Layer 6 of a small transformer language model trained on English Wikipedia (11 layers, counted from 0, width 128).
Take only the direct path to the model's output, skipping the later layers: a vector added to the residual stream pushes a token's score in proportion to its dot product with that token's output vector.

Output vectors of the tokens that the questions are about. A number n stands for n times 0.016.
"====": 18 15 50 -8 74 -5 -12 -22 42 1 -8 -6 -30 -6 35 -20 12 -8 18 41 41 -21 -12 7 -2 17 -37 -23 2 8 -24 -40 -15 56 -41 10 -12 -19 -42 -12 1 11 -39 -3 11 -8 4 -17 -7 6 35 18 -54 33 28 43 -37 -10 -47 -3 -21 -31 -1 38 -6 1 -19 -25 -34 -26 -26 -18 36 -45 -21 4 20 -29 8 40 -57 24 5 39 22 -39 41 -19 -22 15 -14 -19 28 -8 11 -25 -45 -3 -24 -19 37 -20 13 2 -15 10 64 44 -2 68 5 -15 44 -19 33 -19 22 19 14 17 -25 -7 -10 35 13 26 -47 -10
"itive": -9 -17 89 -42 16 -21 -32 7 48 24 -21 24 -10 18 46 24 27 24 -10 4 -49 -17 -11 -14 6 -44 2 17 21 -18 -30 7 60 12 -50 28 -1 38 3 23 9 -2 8 -18 23 -49 -11 -30 44 15 42 -18 22 -27 -30 14 0 -37 -6 -2 19 -36 1 -38 -8 21 -38 -33 -78 26 3 -19 45 -13 -22 -34 9 -28 33 8 -6 -22 22 8 44 44 -37 -29 3 5 -14 -2 -39 -48 10 12 40 -18 28 4 29 9 18 -17 2 -26 -10 47 -2 55 -66 -16 -37 -13 84 -13 -40 -18 27 -2 -18 -42 41 -5 42 24 -5 9
"band": -22 -29 54 1 17 39 29 18 -25 16 -10 -5 15 10 35 -43 28 28 -66 -15 -3 -17 23 21 30 0 16 -28 15 -12 -53 -33 -4 7 -40 15 10 67 -19 10 -19 -30 -15 -4 -13 9 -24 -30 -13 -11 1 -5 69 6 -35 29 -14 49 3 -5 10 22 -5 -6 -5 23 -32 -20 14 21 2 -3 15 38 10 -4 -33 -22 -15 16 53 -17 2 9 26 -43 34 8 -46 20 16 3 13 8 -62 13 -27 -3 10 16 30 18 -30 -30 29 -38 -29 0 26 17 -9 -21 -2 21 36 -8 25 -9 -16 -25 -14 -21 -58 -9 -31 14 -17 60
"urs": 17 -3 42 1 -15 -6 -18 -20 34 -30 -1 -7 -2 2 -6 -30 29 -7 -12 -18 29 -2 25 -27 -14 -12 -9 8 -4 -7 -18 -2 -14 -24 -18 -24 17 -11 22 -4 -18 65 -16 -21 22 15 36 27 -29 25 -52 -14 -11 -24 13 -18 -12 -22 3 -1 46 -4 -18 -41 -1 42 -21 22 36 -21 -18 -7 6 52 -19 25 3 50 12 1 -7 54 11 7 17 3 21 27 -5 15 -19 -28 21 66 22 -5 -11 9 15 -31 -5 17 -59 -50 -13 41 29 11 -6 -28 7 -4 15 -7 -17 5 28 -8 -31 -3 -42 -28 37 7 -32 3 -50 22
"ements": -3 -21 75 62 -11 45 15 -43 71 -26 -89 -20 33 9 -19 3 -27 16 -13 -1 -35 7 -13 -25 31 -6 52 -59 17 -11 11 4 8 25 -5 -14 -17 0 51 -5 -40 -12 29 -13 24 -17 -12 -31 31 16 -12 -31 -38 -36 14 -14 -30 -4 23 1 44 -5 -51 29 -1 -52 -25 -2 8 -5 -22 -59 42 -24 -23 -16 5 -23 33 27 -22 48 -23 15 -14 44 93 -4 -36 67 -31 -28 32 46 -10 4 -16 -21 -7 20 -23 13 0 27 -62 37 6 58 32 25 -57 -6 -29 10 42 17 17 -34 3 13 -31 -37 16 0 1 20 -7 -7
"ute": 6 -25 79 14 16 -15 24 -9 28 -29 -82 24 -6 8 19 4 13 -1 -40 -27 51 -55 20 -23 -1 -8 -12 23 -5 33 32 7 -17 -4 -62 49 2 -21 24 -4 -24 43 -13 -14 25 10 -17 -13 -31 7 42 16 -10 -9 16 25 19 11 4 -3 -19 -59 -20 -10 1 -14 -25 30 37 14 4 -49 3 -13 49 14 -44 14 5 -30 -18 -37 -23 -21 32 62 -11 -29 -55 63 -26 -11 -5 -1 10 2 14 39 -28 30 -26 38 22 -41 28 -2 -6 42 11 25 -64 24 -11 -9 -1 26 -10 -7 -19 16 -15 -3 3 -21 51 -8 -21 -7
"fore": -51 -5 55 1 9 26 -5 -3 -37 -9 -59 34 6 1 25 -42 21 -7 29 -33 -54 6 -4 33 23 -21 -20 25 -18 1 -24 16 -5 14 -44 2 -29 -3 82 41 3 -4 25 4 -33 9 35 38 -25 9 17 -22 -28 -8 -6 17 18 -25 -33 -3 7 -21 24 -36 -8 57 -28 -16 -7 -22 -18 -18 18 -20 -12 33 32 10 -25 21 -5 44 7 22 -25 -16 -14 -31 -70 47 0 -30 19 22 29 15 -1 0 -9 48 -32 5 -4 8 38 -23 -20 19 -23 7 -17 32 -10 14 10 -3 12 65 9 31 -44 -28 -12 7 -30 73 -32 -45
"ight": -6 -14 41 20 -1 19 48 -20 -3 -22 17 32 11 -4 -26 -14 9 -19 -2 12 59 -9 -20 -61 -20 -8 -17 32 8 28 -22 30 -41 0 -41 10 -18 2 10 42 54 56 8 24 -15 3 -9 23 10 -24 27 1 -52 -6 19 13 -34 7 1 -1 33 18 -18 -16 5 -1 -43 -4 71 11 27 10 5 -9 25 -9 42 -14 -57 27 -15 -23 13 1 0 13 -24 -61 23 62 -9 28 24 25 -5 5 -41 -45 -24 -5 23 0 17 5 -11 -21 -45 -48 -8 5 -4 -7 5 -27 29 14 -45 -58 -39 -7 -63 7 35 41 -4 -40 26 29
"i": 12 1 54 -20 4 -23 5 -11 -20 -51 29 14 1 -2 -24 -17 18 15 -35 -54 -12 19 -16 1 22 -26 -18 8 -24 -14 25 39 11 -14 19 52 -20 -7 -49 -44 -7 30 -18 -10 29 34 25 -1 -23 2 45 -17 38 1 5 6 21 -16 -21 4 -22 12 -9 -8 -3 -20 9 17 2 -2 -5 9 8 26 -6 22 19 -25 17 11 8 -4 15 -10 30 4 34 19 24 17 21 -28 2 -6 3 -28 -29 -38 -35 -18 -25 -4 -31 1 0 -1 -6 -8 -29 -9 13 29 -16 19 -39 14 35 4 14 -15 30 -8 4 -53 3 3 26 45
" age": -48 -3 -4 16 33 5 44 16 23 17 -19 16 34 7 14 -1 27 -44 12 -27 -42 -24 20 -16 -19 -22 24 42 14 -19 -11 -3 -2 11 -5 45 59 24 -20 30 9 29 5 -4 -35 -3 28 -19 24 -23 -33 -5 -9 -25 -46 22 35 -32 20 0 44 -3 -39 -61 7 4 -6 0 44 42 1 -38 7 -8 19 17 21 3 -32 30 13 -38 5 43 -9 -3 -11 -43 -40 -6 -13 17 22 -27 -37 8 -43 28 78 -2 -55 -18 -31 -15 -36 -32 -21 0 -8 13 -2 -8 10 0 48 -18 60 11 21 -11 -16 24 -4 36 -25 23 -74 -15
"aries": -27 -21 83 27 -16 26 16 34 3 1 3 -21 55 -11 28 -25 46 -9 -13 28 -40 -50 -35 -14 75 -6 59 -5 7 -60 9 -12 46 87 -49 8 -26 -14 81 -19 20 58 32 1 -35 -37 13 1 -6 -14 7 39 27 -29 20 -46 -4 -21 -60 -6 -11 5 -30 -23 -4 -12 -4 21 -57 -7 -34 25 -8 -18 2 -44 -48 -9 33 -10 26 6 -7 19 -32 28 33 -39 -62 1 -5 29 -30 16 15 1 -22 25 53 21 -16 24 49 26 -30 4 -33 40 33 1 -53 -4 16 -15 28 10 -8 -6 6 -23 -16 -17 -41 10 -2 -16 -19 -7
"erve": -33 29 67 -9 -28 -20 17 -34 23 -3 -10 -16 -7 14 -14 6 46 -1 3 -2 -11 -28 41 -22 -43 -27 -9 -9 -38 -28 12 5 25 46 -30 -35 4 4 -34 -4 -10 26 -20 -56 4 -12 8 -24 14 18 25 -21 24 -41 23 -25 25 8 -27 1 -15 -6 20 -19 9 57 -46 6 15 -27 45 11 -27 27 29 -5 26 34 30 55 6 -27 -39 35 -8 -27 5 -53 -43 -35 9 -9 37 53 -9 10 30 -17 9 23 -2 -3 59 -6 1 -11 7 30 13 -9 -16 36 -37 -33 20 33 2 -15 -12 -2 -34 -9 -33 -7 10 77 -38 28
"ament": -18 27 79 -51 -47 -7 6 -8 6 -3 -42 -18 46 11 26 55 -29 6 -45 18 12 -44 3 -4 67 -25 -61 65 -1 6 5 2 6 1 50 54 35 4 67 -11 -16 33 7 -2 -44 0 19 -33 -1 -7 -20 -16 -17 -7 -14 -33 -71 33 -21 4 52 -13 -73 6 6 54 -21 21 -24 10 58 -49 41 24 -25 -18 13 50 -23 26 -6 -17 27 -10 -59 3 -53 -56 -18 27 -54 23 8 18 19 -5 -21 -12 45 8 5 3 2 -17 23 21 52 2 -16 37 -1 19 -3 -26 29 -71 -21 -38 -2 7 -20 -2 28 -23 13 -20 24 -22
"ifornia": -1 32 69 1 50 -17 40 3 11 16 10 21 32 -6 -6 12 8 -4 -2 43 -6 -47 22 -18 -29 27 25 24 65 13 26 -21 24 -14 -45 -1 37 -9 23 -3 14 -31 -38 -34 -17 25 34 -25 -3 2 -4 5 31 -51 11 35 -36 5 53 -6 19 -27 -22 -64 0 2 -56 -31 0 -2 51 8 9 -3 -25 16 -35 18 -34 41 2 -3 -36 24 -22 -36 -20 -51 -48 -6 63 10 3 -10 -49 8 14 7 48 69 1 18 50 -5 -4 -53 8 25 7 4 -29 23 -26 -30 16 -60 -26 -14 2 -33 -37 4 -29 32 19 19 -29 -60
"ain": -41 -38 65 -15 16 17 34 -22 18 11 17 19 5 -4 -11 13 -32 -20 -39 -6 -31 -19 50 -10 -38 1 19 -29 7 7 19 -13 -38 12 15 28 40 -32 -67 17 25 -34 -17 26 -26 6 40 4 -35 1 -18 14 -22 -7 -32 19 8 -21 -16 0 -5 -11 22 34 3 36 -18 -14 28 -10 -37 19 -6 18 -7 4 0 24 30 7 -7 21 -26 -33 15 37 53 -21 27 42 43 -7 11 46 -13 -15 -18 -4 -8 -13 3 -5 -45 -2 -9 15 -34 -25 19 23 -17 41 52 -1 -22 2 -30 19 -4 -21 -7 -16 0 -3 22 -18 -4 -22
"aining": 25 -14 84 4 11 7 0 4 29 10 14 30 28 11 1 36 -19 -27 -43 -28 -23 -1 -6 0 -18 -3 12 -37 28 4 42 -13 -4 -10 -39 36 39 4 17 4 13 -21 26 22 -24 -48 47 -9 -43 -46 -7 3 -7 29 -15 28 3 -14 -15 -4 -4 -5 4 34 0 22 -33 -5 -8 5 -11 -5 -3 5 2 11 29 -17 51 46 -4 60 -18 27 -21 16 4 -30 21 -2 34 24 41 24 9 -16 -10 -26 11 1 14 -37 -13 -25 -10 -13 -24 -27 -6 58 -70 19 31 -55 -8 -39 -84 30 23 -81 -8 -30 16 4 16 1 -51 -5
" largest": -35 30 34 -4 80 0 -26 -15 -31 13 -14 -3 -13 9 2 -33 20 -10 -8 5 28 8 28 18 8 -16 30 18 -9 44 7 -6 21 11 -35 1 43 0 32 30 26 0 34 19 -35 -15 -11 -10 28 -36 -24 -10 9 23 3 -46 -4 -21 11 1 30 14 -20 -23 2 25 4 -13 -15 -61 14 -42 25 19 9 -17 10 39 -18 48 62 -24 21 46 -2 -4 -31 -45 -5 -17 16 -12 -7 45 -7 15 9 -16 44 16 -23 -68 76 -48 -30 -18 16 0 -28 4 -39 -28 12 -33 22 9 -12 -6 -9 -69 -23 13 -11 20 19 19 -63 -40
"aying": 32 -26 43 55 -31 -14 30 -39 -22 26 0 19 48 20 -28 3 0 -61 9 37 -16 -13 -17 -16 48 -3 -12 31 16 8 44 -20 -32 1 -16 11 3 33 27 20 19 -16 0 -2 -27 -39 8 -27 7 -51 43 25 -41 -5 -10 37 -11 -41 20 0 -3 -17 -13 27 3 5 -49 39 -66 60 42 -27 4 0 -16 -6 -4 39 -11 -25 1 17 -27 33 40 -26 3 -44 -16 42 16 65 21 8 25 36 2 0 38 -16 1 -17 -12 -57 -38 -9 37 -2 20 11 -3 22 -10 -18 -54 9 -37 -39 -30 -39 -7 -40 1 11 5 -7 -23 38
"ured": 10 -11 55 -53 -30 15 31 -16 10 6 -7 21 -6 14 -6 42 -58 -18 -41 29 30 -7 -13 0 20 -29 45 0 -26 30 59 0 30 13 -44 -48 -6 19 12 6 -3 33 29 -7 -16 -59 26 -3 -17 -31 16 32 -15 -17 -21 -14 -17 -6 -56 -5 25 -14 -41 -13 -4 10 -24 -24 27 -49 17 -36 30 -29 4 32 -17 48 -36 7 -7 64 -6 12 10 22 -39 22 -10 8 12 -27 -2 44 16 35 12 -29 -11 16 36 10 -19 -42 -4 43 -1 43 13 8 -26 -8 -15 9 50 -37 -14 -35 8 45 -4 -15 17 -27 4 20 -44 4
"ades": 23 6 52 -28 7 10 53 -38 7 74 -19 -3 75 -14 4 -40 42 12 -43 -13 19 -32 -16 -29 18 12 9 18 -8 -33 13 20 4 -6 -28 -35 -17 21 31 17 2 32 7 -1 -31 17 -24 -7 13 4 -25 -19 -32 -69 -41 -24 37 -34 6 -8 1 -21 -13 -20 1 -20 -31 -4 21 -24 24 -27 -21 4 26 7 36 32 -7 -8 13 -16 -59 8 -24 -17 56 1 -50 28 -9 -12 6 20 6 16 -8 52 31 -28 -24 9 41 -29 -24 25 5 65 17 48 -11 -35 0 1 -14 -16 35 -28 -7 12 -8 -11 14 40 -21 0 -17 15
" Ell": 1 -8 -3 37 4 11 -17 -15 -5 6 -29 -25 7 5 -16 -2 2 -11 17 2 -6 12 9 -3 4 10 43 -12 3 4 -10 -1 -5 12 28 14 28 -15 -4 -3 -16 -3 20 -3 -10 -11 -5 19 3 8 -8 -18 -4 -16 30 36 -12 -14 -12 -8 -2 -3 -2 -26 -2 13 -13 40 22 -22 33 -19 3 -6 -8 12 25 -9 -5 8 -5 10 -13 -23 -32 40 -33 6 -55 29 -15 -9 -43 13 -27 41 -25 18 -4 30 25 -17 -28 -22 7 21 39 -22 -13 -12 -21 -21 28 -7 -35 -3 -7 13 34 -43 11 21 2 31 -9 31 -14 21
"ters": -46 -56 31 33 37 1 0 -32 36 -8 -42 -15 56 -20 27 -3 18 1 -61 -29 38 22 5 -12 42 22 17 -39 37 0 -9 5 13 12 -12 -37 -13 -42 -35 -26 -28 47 30 39 -32 27 7 -35 74 51 41 42 -26 -87 -12 27 -2 -18 9 -2 4 20 -21 -16 -5 -13 -26 3 -24 -8 24 45 71 -27 25 -41 -68 18 15 6 22 73 -12 40 -17 56 34 -23 -21 37 -39 -6 -38 11 -11 18 -9 -35 25 -57 -1 -27 13 8 -8 6 -40 25 28 21 -18 -21 12 -12 47 8 -21 -50 -17 18 -17 -39 -4 -12 -46 31 13 5
"istics": -53 19 62 36 38 -62 13 -9 59 6 -63 19 -16 2 24 -35 -14 -1 -13 -12 -2 -30 -7 -40 19 -76 27 -3 14 26 40 -10 22 -16 -29 -8 -2 -2 19 -26 3 22 55 -7 40 -32 -39 -41 47 -6 -28 -29 -42 -69 -3 8 17 9 14 -6 26 -20 -7 50 -10 -10 -27 -8 -12 34 46 -26 41 -7 37 -27 3 22 -1 -5 28 -7 -8 34 24 -16 46 -25 -13 -34 -53 12 -19 59 -17 5 0 31 2 -25 3 -40 9 24 -48 17 -6 38 -16 70 -10 16 -4 -38 21 -4 11 24 -33 42 3 11 35 -1 -4 8 -56 -24
"l": -28 -8 25 -7 -35 34 -51 20 -42 6 7 -16 -37 0 61 20 33 -8 -25 -40 -18 41 16 -4 11 40 20 46 -28 -14 -19 -11 14 -17 -14 9 -22 -11 3 3 2 -11 -51 28 2 23 22 13 -6 -32 18 2 37 -3 -11 -22 2 -11 13 5 -53 6 -11 12 -5 -37 -13 3 -5 -3 37 45 1 45 11 -9 -34 -64 -18 -22 -14 -30 -4 5 -37 -6 15 40 -2 54 4 -13 -21 -13 13 -12 28 -11 -13 -33 14 -3 20 3 40 4 21 31 -23 -39 13 -14 19 1 9 -13 -4 -41 23 43 16 -9 4 45 -43 12 27 35

Each question shows what one neuron of this layer's MLP adds at an activation of 1. A number n stands for n times 0.0098.

n130: -16 8 -22 -5 -33 27 1 12 -27 -7 1 -2 -11 -3 17 -6 11 -13 8 -8 2 32 -6 4 -4 -4 -4 28 -16 29 -18 0 -23 -23 10 -17 24 17 -26 8 -4 24 -31 -1 11 11 -1 -6 -1 2 5 -23 11 6 5 -4 -14 -36 -21 -3 8 16 14 14 3 -15 -13 -3 -32 19 -8 -1 4 -9 22 -6 12 -8 0 -2 16 9 13 -3 10 13 -8 9 22 24 23 -26 -4 -20 4 -5 -2 -4 -26 6 7 15 13 22 -24 -3 -10 -23 -29 22 1 -17 -1 -5 11 -22 1 -5 23 -3 12 1 8 0 -2 -8 1 3
Which three tokens does it push up most, strongest first? "l", "i", "ight"

n275: -18 -5 -2 -7 -11 4 -7 3 12 26 7 -7 -25 8 -16 2 9 13 20 10 -10 4 19 -5 -10 32 6 -9 2 -34 9 -1 -6 37 -16 17 1 -7 13 5 -7 -7 12 -35 11 -28 10 -6 -5 11 -17 32 -27 10 16 -10 -37 15 29 -19 12 8 12 -24 -35 -18 8 12 25 1 23 -11 -4 1 -20 18 13 16 -19 9 42 7 28 17 7 -39 21 16 -10 -9 13 -3 3 16 20 8 -7 -38 1 -25 -11 -15 -1 -10 12 8 23 13 37 18 11 6 6 -23 23 -12 10 38 -38 8 0 -22 43 22 -33 -7 -15 -2
Which of these tokens does it push down most? "ute"

n591: 17 -15 30 -17 -13 3 5 -4 -27 -7 12 13 -8 18 12 37 14 4 16 23 -18 -11 -5 0 -15 -7 19 4 9 -15 -4 10 17 4 10 18 12 37 -16 11 12 -16 -19 -23 -7 5 -3 10 14 16 -13 -10 -4 11 -12 29 4 1 20 9 31 0 23 -20 7 2 -9 -28 -14 -3 -14 -7 -12 0 -18 4 17 -4 -15 -26 -1 -16 5 -15 -12 9 -48 13 3 19 3 -15 -26 -6 -19 10 -17 2 -7 6 5 7 -34 -10 -25 -5 14 -4 -27 -7 22 10 -9 7 10 16 2 20 12 -15 20 1 19 -17 -6 21 4 4
Pushed up most: "itive"

n688: 5 2 20 -1 5 3 22 -2 17 17 -18 -10 -19 17 10 45 -16 -28 -7 -10 8 -8 -20 31 -5 12 5 -5 -13 0 1 -1 2 -1 -1 -23 1 14 15 -10 0 11 6 -5 17 -3 14 48 -18 25 21 1 -14 18 12 -18 23 -37 9 -4 18 19 2 -7 -2 -16 13 12 -10 -13 -20 -15 -10 -41 -14 -7 -26 11 16 13 -3 2 -4 18 -18 17 -6 26 -25 -16 17 -7 3 2 -3 22 10 -27 -1 -12 -13 6 -17 -11 -12 -7 1 -25 6 -8 -7 -24 22 -7 -13 20 -19 13 23 -3 8 0 12 -14 -9 -11 -19 13
Which two tokens does it push up most, strongest first? "ured", "aining"

n4: 25 9 11 19 -15 -13 2 1 -41 36 14 25 -1 -11 0 4 15 1 34 15 -23 0 -2 0 -21 -15 -11 9 -26 -4 -30 9 2 0 -5 9 3 34 -2 0 -1 3 13 -18 -18 17 -3 11 -34 17 20 6 -20 0 30 12 -31 1 -15 -8 3 -6 -2 6 -10 -5 -4 -13 -25 4 2 8 22 2 -22 16 29 9 -1 -2 20 26 12 3 11 -4 17 5 2 0 29 -16 11 -16 13 0 15 12 -6 7 -6 0 -8 -6 -9 -15 4 9 6 9 17 14 14 7 8 -11 19 -8 9 -11 13 -1 -8 -8 -8 7 -2 0
Which of these tokens does it push down most? "ters"

n145: -10 -13 -17 -8 -22 23 -16 7 6 -7 -15 45 17 -13 -7 6 -10 -13 21 3 -30 -3 25 -8 17 -4 -17 -3 25 3 -30 42 -27 -10 1 -53 5 34 1 39 16 4 13 -14 -18 -7 -24 9 13 12 -2 10 -22 21 -18 -31 -31 6 -12 16 6 23 -13 -7 -7 -7 15 -15 11 27 9 -12 5 -28 6 -4 3 -8 -41 2 -1 -16 27 28 -28 30 -33 14 15 26 10 1 16 12 7 -1 -17 -3 0 40 7 9 -5 -4 -8 17 -2 -41 -19 -15 -1 21 8 8 2 -20 -31 1 -9 -7 0 -1 -21 -8 21 30 -9 -17
Pushed up most: "ight"

n973: -6 17 4 -6 -13 -28 -17 14 15 -6 -14 38 17 20 -17 -1 17 -7 -34 11 0 -21 -12 19 13 -14 2 -9 9 25 0 23 -6 -29 -10 -3 -28 -21 -15 13 11 19 1 1 12 -28 -4 8 -14 -8 21 6 -6 -30 11 -12 6 -6 10 -7 -26 -7 -9 -19 12 4 8 2 -2 17 -2 22 -8 6 19 -13 2 -4 -3 -28 -4 28 -17 -14 1 -22 29 0 1 0 7 -27 9 39 13 -8 5 26 9 -10 25 -10 -14 -7 -9 -1 12 16 1 -1 10 31 5 -19 -16 35 -16 -5 22 7 7 -5 -16 3 -7 -39 -6 4
Pushed up most: "istics"

n927: -31 12 -8 -3 30 -2 -29 -1 -9 -15 -7 15 -15 -20 -26 2 -11 22 -3 11 -2 20 2 6 -16 14 35 -24 23 7 -3 11 -2 34 21 3 12 -12 16 6 -3 10 5 -16 -4 10 -1 -15 -7 21 -19 -11 -13 -14 0 -4 -2 -3 -39 -5 -2 -14 23 16 5 -22 1 4 -4 39 12 -5 7 1 -9 -1 5 6 -9 -5 -6 3 8 -11 1 20 -27 19 9 0 13 20 -10 41 -11 -32 10 -7 -26 4 -5 11 -6 19 22 -10 -10 -1 -3 -27 -25 -20 22 24 -5 17 -15 20 -14 11 -2 4 -17 7 4 13 -36 17
Which two tokens does it push up most, strongest first? " Ell", "ain"

n34: -24 -2 -34 -3 -13 -11 0 15 -2 -8 9 -30 -2 7 10 -24 -7 -14 14 -35 1 -45 10 0 -15 18 -8 -15 -8 -2 8 23 -23 -4 -31 -26 4 -18 10 5 -19 14 3 -5 13 -26 -2 2 9 -18 -1 16 3 26 -33 -12 -11 -12 -21 33 5 6 -2 -9 20 -17 4 6 41 11 17 13 5 4 -9 -12 -11 -2 -4 -2 3 -16 39 5 16 5 -8 2 -16 -9 -18 11 12 -31 -1 15 -5 8 0 10 -22 -3 -10 5 19 19 11 -7 -10 8 0 12 7 19 -13 12 -4 -8 -20 5 -6 26 1 -13 -34 15 9 -10
Pushed up most: " age"

n470: 5 1 -16 10 -4 -5 20 -18 5 1 -21 -12 5 5 -6 1 1 11 28 17 0 2 6 21 4 11 7 2 -13 0 -9 -4 13 -32 -1 6 -20 29 5 -16 10 19 -7 -2 -29 -15 -15 15 15 -9 3 -9 -8 -1 -4 -6 21 19 -36 39 33 -3 22 -8 7 -7 5 -3 29 30 8 2 -1 16 -23 3 -9 9 -31 -27 -7 -10 0 -17 -2 2 12 7 -19 -18 -5 -5 13 -7 -4 -3 -19 -14 23 3 -21 9 4 3 11 7 -4 12 6 -4 -18 -29 19 1 6 -1 -20 -13 16 -2 -5 -16 7 8 7 -35 -39 3
Which of these tokens does it push down most? "i"

n182: -24 4 -24 0 0 0 12 14 9 -25 22 20 -14 2 3 -18 19 15 4 6 -22 4 4 8 14 17 -18 18 14 -3 -6 14 11 -13 -27 2 -26 -6 -10 -1 8 -3 -1 7 1 5 -7 -9 -20 7 7 11 -26 28 -13 14 7 9 1 18 -18 0 -3 1 -19 1 31 -40 -6 9 -12 -14 17 -33 23 15 -11 -9 -5 -7 23 -3 -10 -27 20 -8 30 25 -23 -54 -10 4 -27 -4 6 4 5 14 -16 -30 5 -25 -32 11 -13 -21 20 6 -8 -24 -2 -12 8 1 34 9 9 14 5 2 -15 -8 25 0 -8 1 21 -9
Pushed up most: "===="

n7: 13 -24 -8 6 0 4 30 0 5 24 3 -4 9 -10 1 6 15 -11 10 -13 4 6 -20 -1 -12 -7 -20 -19 -19 -11 14 20 7 7 -4 11 -13 4 -9 -29 -2 1 -21 22 3 22 -11 8 6 5 -19 -7 -10 30 10 -17 7 30 -17 8 -4 -20 -8 -5 -24 14 35 -1 8 -3 -8 5 -1 -24 -31 -17 -23 -16 7 33 22 24 -7 0 24 12 5 4 16 -28 17 -8 10 -14 -8 -7 -21 12 14 -5 -5 -18 -1 12 23 4 4 -5 24 21 -14 -2 -22 -7 -13 6 4 19 7 21 7 -5 20 -11 16 0 10 6
Which two tokens does it push up most, strongest first? "i", "===="

n858: -1 9 24 24 4 19 -18 -23 -7 -28 7 -10 -5 16 -26 17 -7 23 4 -9 13 3 34 -13 -26 7 9 -18 -2 6 -7 2 10 10 1 28 8 -12 9 -16 54 11 59 -22 -27 -25 -3 1 -23 -1 -20 10 9 -5 -6 -2 -7 12 -10 -37 10 7 -15 8 33 -1 25 -13 -2 -15 -10 -7 42 -3 -8 -20 -14 -7 1 -28 9 -7 3 0 18 5 31 15 3 19 -3 32 -6 34 9 7 19 -27 -20 3 26 14 30 -11 -8 -4 -20 4 -5 16 3 -23 -23 -19 -23 -33 21 -6 -13 9 -52 18 15 -24 -52 1 9 -5
Which of these tokens does it push down most? " age"

n872: 9 4 -9 -10 5 -5 -15 -10 -17 -14 38 25 10 10 -5 -8 14 23 1 41 -8 -27 16 -36 -15 -20 16 -21 14 -22 -7 -4 35 19 -8 -13 7 6 -2 -4 2 -10 -15 -16 17 13 -11 -17 23 -14 5 -3 19 9 7 -3 -39 4 -19 23 -18 8 -10 -21 -62 -27 -3 -5 -7 6 1 12 8 -8 3 3 -6 27 18 -8 13 8 -20 21 42 3 3 13 40 -9 1 -2 -16 -12 8 21 -30 20 -31 19 2 -2 -29 -21 2 16 8 5 22 22 1 24 -11 18 15 26 -7 3 6 -4 -3 18 6 17 -28 3 -40 -1
Which of these tokens does it push down most? "ament"

n617: 2 -11 -24 3 -4 -15 -4 26 2 8 -6 -10 6 -3 14 -1 4 -15 6 12 8 22 19 32 -32 -6 -5 -15 11 9 13 4 12 4 -6 -22 12 -1 -6 -5 -1 22 -5 -39 6 18 26 -4 20 -15 13 -6 2 -14 -2 19 -17 27 -1 9 -17 -24 3 -22 4 -14 -3 -3 -15 3 0 -4 -12 10 -13 -19 -4 -25 32 -20 18 -21 3 25 12 -10 -8 9 -21 -14 19 -25 -16 8 -22 -10 -4 -2 -14 -7 -12 -15 -5 -15 15 -6 -22 -12 0 -6 -24 12 0 -5 -11 -15 14 -35 -1 -3 -4 -16 1 11 -16 1 11 0
Pushed up most: "ifornia"

n249: -6 -1 -7 -21 -2 7 -28 41 -10 14 5 4 28 -17 -12 -19 70 -10 -16 13 -2 -6 -10 -8 -11 23 -14 -16 -4 1 15 -7 -29 2 5 -5 -8 -9 7 -25 21 7 4 11 19 3 9 -1 -12 -4 -3 -10 -22 17 -6 -41 -12 -8 18 -4 51 -16 21 23 11 4 -30 -16 3 16 10 28 -16 -13 -14 -22 31 -30 31 -20 6 15 -12 25 -19 -12 -32 -11 12 -10 -1 13 18 14 -34 -20 -12 -17 -27 8 -5 15 -31 21 4 15 8 2 -5 -5 37 -30 -2 -13 -19 -34 -20 19 -7 -2 15 5 -8 -16 11 30 9 -6
Pushed up most: "aining"

n987: -21 10 -16 2 -12 -8 -27 -8 -36 18 -2 4 31 20 -9 6 2 -8 -7 0 13 6 1 -14 -2 18 -7 -20 -26 -17 9 -4 8 38 -5 -24 7 -34 -2 9 -6 -3 -26 9 15 18 13 26 -21 8 -12 6 -13 22 19 47 -5 -11 -53 -9 -16 4 13 9 45 -29 -12 -31 2 12 21 -13 18 -2 5 -15 22 -3 6 43 10 29 -7 -12 20 -17 -19 -21 12 3 -6 25 -14 4 -20 24 -20 -14 -17 -20 20 6 28 -5 -10 0 26 27 9 16 4 2 13 -32 -27 15 -20 -6 -48 -43 0 -2 28 -3 -23 11 -13 -12
Pushed up most: "===="

n19: 8 -16 2 -39 1 5 -11 -20 2 -12 -4 1 -13 4 34 9 -4 8 -1 -15 -7 26 -17 35 20 11 -10 2 31 12 25 4 12 1 -10 -8 13 -11 13 11 -6 -13 16 -29 13 2 52 8 -3 -8 -15 55 2 -33 2 35 1 -4 -18 -13 -5 11 18 11 9 -4 -30 15 8 11 11 11 27 48 8 -15 -8 -4 15 -2 26 41 -29 -25 -10 -22 -25 -37 3 -10 -23 -6 -12 -10 -22 -28 -23 1 -24 -3 28 12 -29 -27 3 -6 -16 29 40 5 25 -16 -17 1 -3 29 4 -12 40 21 7 0 -12 28 -25 28 9 21
Which of these tokens does it push down most? " largest"

n720: -2 2 -29 -30 -24 6 25 -13 5 4 -6 25 -13 -17 13 24 14 -3 16 -12 25 -5 -9 12 -10 10 12 21 19 6 -1 -1 -24 -26 -2 13 6 -8 3 23 3 5 -11 7 0 -3 20 -5 23 -10 -6 -13 -7 18 -9 7 -50 3 -5 -23 -7 7 2 -11 -23 -37 -3 29 -11 -9 -16 14 14 -13 17 2 25 16 6 19 31 20 1 -18 13 -15 0 25 -11 24 6 -15 -19 10 -38 13 -7 2 -16 -8 0 -18 -1 -5 10 -26 -3 7 -11 6 -31 26 4 11 -16 10 -14 -11 -10 -9 7 25 20 -8 23 6 -17 -5
Pushed up most: "ight"

n139: 1 4 -16 2 12 -24 16 2 -19 -43 13 -10 14 -30 4 7 28 7 19 7 36 18 -17 -7 2 26 -34 25 -29 2 -3 22 21 13 -31 13 -31 -3 -2 -23 8 -19 7 -39 -10 -5 -5 -19 26 7 16 -13 16 5 5 15 -20 0 0 9 -18 -8 3 5 -20 -47 18 -11 -10 -7 5 1 14 -18 14 7 -2 -23 18 20 24 4 -3 -3 -19 26 13 18 2 -29 37 17 31 -20 -1 -2 -42 -5 3 -30 -11 15 2 49 10 -28 -3 -26 24 16 39 -20 -23 39 22 -10 10 -16 -8 -10 13 -1 -5 -8 15 2 -2 -35
Which three tokens does it push up most, strongest first? "i", "====", "ters"